Layer 3 of a small transformer language model trained on English Wikipedia (10 layers, counted from 0, width 96).
A neuron adds its activation times its output weights to the MLP's output. To switch it off is to set its activation to zero at one token and run the rest of the model.
A neuron's activation on a vector x is GELU(weights . x + bias), where the dot is the dot product.

Input weights of the MLP neurons that the questions are about. A number n stands for (n - 128) times 0.0029.
n41 (bias -0.037): 127, 123, 165, 73, 108, 123, 96, 98, 103, 85, 125, 134, 130, 122, 219, 104, 59, 113, 112, 153, 159, 167, 127, 153, 112, 126, 128, 166, 143, 122, 197, 141, 170, 131, 217, 128, 157, 118, 79, 113, 107, 208, 138, 135, 177, 119, 145, 87, 132, 94, 97, 149, 69, 120, 101, 145, 88, 141, 146, 133, 97, 102, 100, 153, 111, 119, 77, 130, 148, 113, 83, 170, 131, 88, 83, 118, 141, 138, 200, 82, 170, 112, 172, 80, 155, 102, 80, 115, 117, 141, 94, 101, 133, 160, 87, 138
n92 (bias -0.052): 81, 67, 129, 144, 146, 107, 180, 161, 150, 97, 209, 112, 112, 106, 135, 128, 132, 119, 106, 125, 91, 86, 57, 173, 105, 159, 119, 122, 138, 114, 147, 145, 138, 140, 181, 30, 106, 140, 138, 123, 145, 171, 109, 170, 126, 112, 56, 118, 87, 152, 116, 154, 115, 115, 103, 135, 100, 121, 142, 119, 186, 156, 146, 180, 131, 102, 63, 129, 158, 99, 117, 153, 153, 125, 83, 95, 113, 247, 197, 25, 59, 89, 124, 44, 110, 118, 159, 156, 199, 99, 155, 141, 108, 140, 94, 180
n262 (bias -0.019): 83, 193, 196, 136, 128, 141, 152, 140, 126, 113, 55, 138, 98, 145, 39, 129, 131, 80, 103, 127, 114, 164, 104, 155, 143, 145, 180, 96, 152, 112, 111, 120, 95, 209, 147, 78, 113, 154, 84, 116, 109, 96, 117, 112, 170, 102, 71, 116, 180, 136, 91, 98, 117, 108, 154, 199, 177, 101, 139, 167, 156, 124, 99, 226, 74, 168, 137, 110, 186, 127, 111, 120, 103, 148, 132, 131, 134, 112, 139, 155, 162, 114, 153, 151, 45, 155, 159, 147, 165, 83, 151, 127, 127, 119, 110, 119
n269 (bias -0.045): 62, 52, 230, 104, 164, 109, 98, 111, 126, 136, 139, 146, 182, 165, 127, 120, 123, 118, 75, 185, 174, 109, 98, 143, 81, 224, 92, 71, 178, 122, 113, 73, 162, 79, 92, 119, 103, 177, 114, 133, 101, 128, 201, 131, 141, 126, 106, 156, 181, 85, 104, 121, 102, 70, 143, 96, 184, 46, 140, 164, 90, 180, 137, 129, 43, 185, 135, 112, 150, 124, 95, 96, 142, 131, 114, 182, 147, 152, 165, 62, 175, 130, 167, 81, 142, 102, 137, 159, 157, 173, 146, 129, 128, 102, 83, 164
n359 (bias -0.045): 131, 181, 77, 117, 185, 147, 163, 117, 63, 150, 132, 150, 150, 87, 104, 112, 115, 52, 157, 190, 142, 66, 150, 153, 88, 86, 168, 102, 153, 95, 122, 108, 137, 118, 154, 134, 90, 175, 10, 136, 173, 166, 122, 120, 145, 120, 113, 129, 112, 175, 102, 194, 92, 110, 95, 120, 101, 101, 91, 139, 181, 86, 175, 108, 154, 102, 179, 85, 199, 173, 143, 168, 110, 89, 154, 193, 74, 131, 150, 173, 87, 154, 187, 139, 118, 138, 86, 148, 100, 112, 124, 152, 138, 160, 159, 200

Output weights of the MLP neurons that the questions are about. A number n stands for (n - 128) times 0.0025.
n41: 91, 124, 97, 146, 76, 127, 116, 84, 137, 136, 145, 156, 139, 98, 102, 174, 177, 126, 173, 8, 114, 139, 150, 135, 123, 118, 110, 120, 75, 118, 151, 131, 135, 166, 85, 144, 113, 114, 127, 141, 114, 88, 100, 140, 129, 183, 105, 133, 128, 102, 146, 191, 181, 180, 123, 133, 203, 73, 122, 99, 116, 128, 118, 144, 125, 132, 160, 150, 162, 143, 130, 85, 93, 171, 176, 155, 109, 98, 146, 189, 100, 101, 150, 162, 68, 152, 124, 69, 159, 121, 132, 119, 73, 131, 99, 141
n92: 150, 183, 95, 204, 144, 47, 88, 159, 223, 197, 133, 133, 111, 128, 174, 101, 109, 162, 146, 85, 140, 129, 121, 70, 228, 205, 162, 172, 117, 101, 120, 91, 121, 142, 172, 189, 92, 81, 99, 81, 122, 94, 164, 123, 123, 165, 90, 100, 79, 133, 189, 107, 161, 198, 60, 116, 120, 120, 65, 155, 139, 84, 113, 102, 189, 122, 95, 109, 86, 50, 81, 129, 87, 229, 97, 162, 124, 139, 118, 120, 168, 94, 130, 125, 161, 81, 145, 118, 118, 149, 90, 128, 164, 65, 90, 133
n262: 165, 105, 111, 122, 115, 113, 146, 172, 102, 134, 145, 86, 248, 148, 94, 146, 178, 145, 149, 110, 127, 55, 135, 163, 118, 153, 114, 95, 151, 145, 166, 142, 91, 108, 103, 95, 132, 150, 137, 89, 88, 107, 153, 93, 122, 91, 109, 156, 166, 130, 132, 96, 147, 148, 159, 146, 144, 134, 112, 129, 140, 145, 140, 104, 98, 136, 97, 139, 122, 138, 150, 169, 185, 75, 147, 103, 111, 125, 121, 143, 160, 158, 43, 196, 159, 120, 163, 150, 71, 40, 71, 178, 190, 126, 172, 60
n269: 63, 127, 119, 191, 188, 54, 58, 117, 152, 145, 174, 67, 133, 128, 81, 142, 209, 99, 128, 121, 105, 158, 180, 123, 54, 187, 110, 136, 63, 198, 115, 59, 196, 149, 156, 82, 39, 130, 106, 168, 129, 54, 177, 78, 156, 148, 165, 133, 116, 145, 151, 143, 112, 170, 95, 110, 176, 63, 134, 71, 155, 61, 96, 150, 138, 69, 81, 183, 223, 182, 175, 129, 148, 201, 127, 170, 78, 116, 124, 99, 46, 146, 121, 107, 189, 132, 144, 156, 57, 182, 160, 97, 130, 116, 50, 131
n359: 188, 96, 219, 112, 143, 148, 136, 169, 138, 139, 158, 143, 115, 147, 78, 129, 103, 132, 123, 127, 152, 97, 90, 142, 98, 26, 112, 137, 151, 177, 150, 112, 186, 120, 108, 96, 100, 90, 111, 139, 214, 92, 150, 185, 122, 181, 122, 128, 139, 133, 172, 180, 174, 145, 34, 112, 88, 120, 126, 156, 141, 150, 151, 141, 155, 157, 66, 62, 169, 126, 134, 147, 129, 86, 100, 131, 131, 132, 62, 125, 117, 120, 147, 182, 152, 167, 110, 74, 182, 129, 100, 92, 126, 130, 85, 119

Each question names a token from some text and the token that comes next. It shows the vector x that enters the MLP there. A number n stands for (n - 128) times 0.043.

Then comes g, the gradient of the next token's log-probability with respect to the MLP's output, scaled to length 1. A neuron's effect is roughly proportional to its activation times (output weights . g). A number n stands for (n - 128) times 0.0032.

"ed", then " by"
x: 124, 84, 127, 109, 122, 150, 116, 137, 150, 126, 85, 141, 162, 99, 136, 136, 117, 131, 138, 126, 126, 157, 148, 173, 135, 86, 105, 136, 103, 134, 182, 135, 128, 149, 126, 151, 164, 75, 114, 88, 120, 137, 135, 157, 118, 123, 161, 139, 76, 93, 181, 107, 162, 136, 157, 151, 124, 144, 116, 135, 125, 74, 174, 153, 155, 109, 116, 160, 107, 97, 109, 149, 200, 122, 152, 167, 121, 126, 72, 144, 136, 82, 144, 115, 94, 118, 97, 86, 122, 126, 102, 110, 129, 144, 166, 114
g: 90, 122, 140, 177, 104, 113, 101, 93, 133, 176, 152, 106, 143, 106, 172, 90, 104, 129, 122, 116, 127, 146, 118, 120, 117, 121, 145, 164, 114, 121, 192, 165, 90, 128, 171, 111, 135, 113, 150, 145, 131, 103, 247, 144, 109, 141, 182, 92, 109, 52, 111, 119, 140, 128, 167, 121, 139, 88, 157, 180, 116, 124, 174, 117, 97, 120, 121, 126, 108, 131, 78, 88, 123, 158, 141, 129, 143, 102, 57, 72, 87, 113, 204, 144, 142, 114, 111, 77, 163, 127, 135, 130, 92, 174, 125, 183
Switching off which neuron hurts the next token most? n41

"ll", then "ee"
x: 114, 127, 109, 178, 127, 154, 125, 99, 129, 149, 137, 153, 113, 103, 140, 99, 154, 158, 172, 70, 155, 109, 155, 116, 109, 134, 91, 154, 107, 156, 162, 132, 104, 138, 113, 96, 121, 139, 147, 91, 111, 118, 146, 189, 143, 153, 110, 165, 104, 100, 136, 116, 137, 147, 108, 113, 140, 157, 110, 168, 133, 66, 142, 128, 152, 98, 156, 184, 110, 93, 107, 121, 180, 143, 79, 115, 88, 115, 118, 74, 106, 156, 160, 118, 153, 102, 120, 98, 106, 114, 124, 136, 132, 147, 143, 188
g: 93, 189, 104, 115, 77, 106, 160, 123, 137, 166, 80, 112, 161, 190, 118, 88, 166, 101, 180, 144, 159, 106, 176, 162, 182, 124, 108, 133, 147, 97, 82, 118, 82, 130, 101, 210, 107, 174, 164, 120, 131, 109, 128, 143, 168, 133, 148, 161, 118, 130, 99, 135, 130, 147, 51, 117, 128, 120, 116, 120, 184, 137, 164, 104, 147, 117, 112, 85, 103, 111, 126, 109, 168, 157, 100, 120, 143, 69, 84, 123, 135, 90, 86, 110, 174, 129, 83, 113, 118, 190, 158, 118, 145, 143, 142, 65
Switching off which neuron hurts the next token most? n92

"port", then "ed"
x: 97, 149, 160, 177, 107, 151, 112, 101, 153, 147, 152, 125, 125, 57, 142, 117, 149, 158, 139, 113, 98, 99, 117, 102, 152, 120, 107, 109, 125, 146, 133, 122, 116, 116, 74, 125, 131, 142, 204, 80, 126, 137, 111, 124, 115, 175, 95, 155, 111, 97, 151, 80, 148, 139, 130, 130, 99, 164, 126, 142, 140, 142, 138, 153, 182, 116, 115, 192, 125, 87, 101, 167, 165, 97, 133, 111, 128, 127, 124, 123, 127, 104, 113, 151, 129, 81, 143, 136, 100, 163, 123, 127, 146, 148, 175, 89
g: 181, 102, 153, 90, 129, 139, 89, 150, 176, 70, 95, 154, 157, 107, 133, 92, 124, 155, 120, 131, 145, 123, 100, 180, 140, 141, 99, 167, 66, 119, 165, 128, 162, 99, 127, 146, 125, 108, 171, 122, 153, 103, 117, 113, 132, 110, 144, 130, 66, 130, 125, 120, 178, 159, 83, 152, 200, 167, 66, 144, 167, 85, 195, 160, 173, 79, 178, 111, 186, 138, 98, 90, 137, 162, 181, 165, 108, 117, 94, 132, 95, 129, 114, 113, 106, 82, 128, 106, 110, 107, 87, 78, 101, 136, 120, 146
Switching off which neuron hurts the next token most? n92

" At", then " the"
x: 132, 134, 94, 80, 148, 129, 99, 124, 161, 156, 110, 133, 83, 152, 67, 146, 190, 91, 145, 107, 81, 121, 178, 137, 119, 125, 118, 139, 104, 119, 133, 80, 130, 149, 109, 120, 169, 147, 122, 48, 132, 82, 139, 131, 100, 148, 146, 161, 127, 123, 144, 103, 151, 141, 161, 128, 119, 131, 123, 156, 120, 103, 135, 118, 112, 121, 105, 135, 109, 104, 111, 117, 126, 162, 114, 157, 141, 100, 121, 180, 144, 149, 105, 131, 120, 137, 164, 106, 171, 142, 119, 171, 166, 132, 122, 149
g: 139, 150, 128, 71, 108, 122, 160, 111, 147, 112, 78, 128, 79, 102, 133, 161, 179, 104, 142, 116, 138, 123, 129, 62, 92, 75, 163, 140, 148, 106, 151, 143, 137, 209, 118, 148, 168, 153, 139, 178, 145, 118, 109, 141, 108, 151, 140, 123, 87, 177, 111, 103, 144, 74, 114, 189, 199, 78, 96, 73, 190, 131, 144, 130, 154, 123, 102, 162, 168, 144, 92, 194, 151, 102, 97, 115, 139, 78, 98, 164, 113, 130, 160, 141, 133, 116, 105, 130, 105, 168, 84, 112, 126, 84, 82, 148
Which neuron, switched off, raises the next token's probability most? n262

"ad", then "ri"
x: 136, 102, 160, 163, 127, 199, 106, 119, 148, 140, 120, 137, 131, 118, 119, 156, 133, 207, 150, 90, 115, 153, 143, 121, 124, 134, 120, 101, 119, 146, 157, 138, 117, 155, 129, 93, 135, 168, 139, 71, 127, 117, 137, 174, 133, 130, 114, 126, 136, 80, 115, 145, 140, 150, 114, 132, 91, 171, 120, 150, 111, 57, 155, 105, 148, 111, 125, 190, 115, 156, 91, 158, 138, 100, 124, 115, 148, 102, 75, 124, 162, 131, 121, 120, 128, 117, 119, 107, 83, 156, 92, 105, 149, 112, 106, 107
g: 167, 131, 140, 135, 140, 119, 129, 119, 102, 121, 68, 86, 167, 244, 138, 162, 107, 102, 145, 139, 143, 185, 165, 115, 109, 187, 121, 110, 139, 78, 107, 159, 132, 111, 104, 100, 158, 83, 125, 132, 102, 75, 186, 140, 126, 140, 149, 109, 188, 81, 104, 124, 100, 149, 206, 85, 155, 170, 119, 169, 112, 106, 72, 135, 127, 114, 75, 135, 134, 105, 120, 124, 112, 143, 133, 145, 126, 155, 103, 73, 121, 107, 82, 108, 121, 138, 204, 151, 139, 143, 152, 140, 116, 115, 77, 121
Which neuron, switched off, raises the next token's probability most? n41

"ard", then " ca"
x: 134, 112, 115, 151, 84, 158, 102, 118, 142, 132, 99, 136, 106, 143, 153, 116, 149, 177, 132, 148, 137, 148, 124, 119, 140, 141, 87, 121, 122, 91, 159, 121, 85, 153, 121, 121, 144, 152, 145, 77, 149, 141, 129, 141, 78, 168, 138, 146, 87, 105, 185, 93, 103, 152, 123, 95, 130, 152, 140, 129, 124, 130, 139, 142, 167, 97, 169, 183, 171, 122, 79, 124, 160, 103, 120, 115, 125, 142, 105, 142, 111, 123, 186, 136, 149, 87, 101, 74, 109, 172, 91, 112, 170, 115, 104, 110
g: 147, 139, 110, 126, 127, 144, 111, 105, 108, 162, 147, 98, 109, 137, 152, 202, 120, 158, 115, 98, 94, 149, 143, 127, 66, 97, 143, 111, 144, 126, 114, 129, 119, 133, 94, 132, 141, 100, 121, 164, 147, 98, 131, 92, 197, 82, 113, 144, 89, 153, 171, 118, 153, 144, 148, 76, 150, 66, 159, 84, 143, 127, 129, 133, 137, 141, 113, 142, 180, 134, 135, 249, 90, 67, 96, 139, 63, 180, 157, 139, 110, 102, 145, 110, 117, 107, 116, 124, 181, 125, 142, 146, 89, 110, 87, 207
Switching off which neuron hurts the next token most? n41

"ch", then "ite"
x: 121, 106, 104, 167, 112, 113, 130, 120, 142, 97, 91, 147, 102, 106, 93, 102, 187, 168, 126, 117, 153, 130, 80, 148, 159, 157, 92, 143, 162, 156, 112, 158, 98, 99, 95, 180, 100, 102, 166, 87, 131, 131, 141, 157, 75, 150, 162, 142, 162, 125, 160, 118, 127, 149, 142, 89, 82, 131, 125, 130, 125, 128, 149, 117, 96, 98, 140, 150, 102, 152, 150, 129, 165, 119, 109, 175, 122, 124, 67, 120, 144, 123, 134, 117, 112, 104, 112, 131, 131, 113, 140, 183, 111, 161, 132, 164
g: 137, 133, 197, 165, 66, 121, 158, 163, 116, 166, 183, 168, 131, 91, 158, 100, 134, 134, 120, 144, 132, 160, 71, 124, 97, 111, 118, 107, 161, 113, 141, 105, 124, 81, 102, 191, 136, 123, 112, 176, 138, 114, 108, 97, 145, 82, 188, 111, 111, 149, 117, 127, 143, 197, 95, 110, 151, 136, 155, 124, 238, 119, 173, 159, 133, 109, 139, 88, 142, 134, 142, 147, 153, 87, 134, 96, 142, 142, 95, 123, 105, 81, 114, 91, 76, 126, 95, 92, 144, 128, 152, 63, 118, 121, 67, 152
Which neuron, switched off, raises the next token's probability most? n359

"ress", then " married"
x: 154, 99, 112, 135, 109, 155, 109, 127, 141, 123, 130, 171, 75, 93, 144, 120, 156, 161, 173, 104, 118, 109, 112, 141, 136, 109, 86, 143, 124, 143, 145, 112, 101, 108, 146, 120, 185, 125, 159, 52, 114, 117, 151, 141, 152, 154, 107, 122, 81, 122, 158, 105, 111, 132, 123, 130, 130, 155, 134, 124, 100, 141, 132, 147, 164, 126, 119, 179, 151, 154, 134, 137, 134, 90, 151, 108, 126, 110, 114, 144, 113, 160, 95, 166, 153, 108, 142, 32, 109, 140, 101, 121, 138, 154, 161, 154
g: 106, 160, 141, 165, 75, 100, 82, 98, 144, 115, 165, 157, 129, 121, 128, 98, 175, 115, 164, 100, 97, 59, 135, 102, 160, 131, 161, 116, 127, 96, 102, 90, 107, 158, 107, 142, 122, 111, 169, 83, 149, 99, 88, 151, 107, 183, 149, 115, 134, 173, 163, 159, 195, 81, 154, 120, 110, 137, 131, 152, 124, 163, 137, 179, 123, 90, 134, 125, 121, 131, 123, 165, 78, 200, 110, 76, 121, 75, 117, 163, 148, 137, 128, 132, 93, 205, 88, 109, 171, 149, 174, 149, 110, 78, 78, 122
Which neuron, switched off, raises the next token's probability most? n92

"on", then " Jo"
x: 107, 104, 118, 147, 116, 154, 112, 149, 98, 117, 147, 128, 107, 122, 103, 150, 131, 149, 124, 144, 141, 157, 132, 133, 125, 123, 194, 100, 100, 108, 114, 149, 135, 143, 123, 130, 128, 135, 126, 57, 119, 137, 155, 118, 83, 172, 163, 168, 128, 136, 152, 138, 129, 111, 123, 153, 102, 177, 156, 155, 122, 127, 151, 112, 102, 124, 110, 187, 62, 117, 159, 98, 171, 134, 125, 141, 111, 109, 65, 127, 139, 127, 79, 99, 122, 137, 120, 85, 102, 135, 108, 186, 173, 110, 159, 127
g: 175, 99, 112, 158, 94, 116, 150, 41, 137, 141, 138, 159, 140, 71, 133, 79, 90, 182, 141, 116, 123, 102, 145, 69, 150, 86, 98, 156, 121, 135, 122, 106, 113, 159, 170, 175, 106, 160, 182, 92, 154, 105, 147, 148, 105, 137, 136, 101, 103, 134, 192, 105, 169, 135, 99, 77, 133, 130, 155, 184, 117, 89, 105, 172, 179, 101, 151, 161, 138, 108, 82, 106, 170, 119, 130, 122, 146, 84, 101, 90, 129, 131, 119, 119, 159, 95, 138, 149, 115, 200, 79, 127, 166, 99, 115, 185
Which neuron, switched off, raises the next token's probability most? n92

"ver", then " before"
x: 140, 140, 101, 154, 131, 105, 91, 107, 148, 113, 128, 167, 104, 111, 142, 105, 117, 152, 196, 144, 147, 144, 109, 134, 163, 130, 106, 142, 97, 163, 156, 94, 116, 136, 172, 135, 162, 147, 149, 88, 122, 132, 173, 135, 110, 176, 173, 130, 79, 88, 137, 62, 143, 133, 110, 106, 125, 194, 103, 168, 140, 134, 122, 124, 116, 122, 103, 131, 127, 120, 141, 125, 156, 112, 123, 115, 104, 143, 69, 78, 120, 146, 154, 100, 101, 164, 161, 76, 116, 120, 141, 111, 148, 126, 108, 118
g: 168, 164, 158, 130, 69, 101, 192, 167, 73, 104, 122, 126, 129, 178, 110, 201, 157, 139, 120, 119, 143, 116, 141, 154, 109, 115, 166, 104, 120, 51, 101, 98, 113, 176, 160, 157, 110, 111, 147, 132, 109, 106, 100, 152, 175, 109, 149, 111, 100, 168, 198, 109, 146, 92, 135, 126, 94, 159, 146, 177, 44, 162, 87, 129, 127, 139, 158, 146, 149, 132, 137, 134, 97, 116, 84, 118, 130, 140, 155, 73, 154, 106, 103, 102, 146, 161, 149, 105, 159, 92, 84, 126, 141, 47, 129, 114
Switching off which neuron hurts the next token most? n269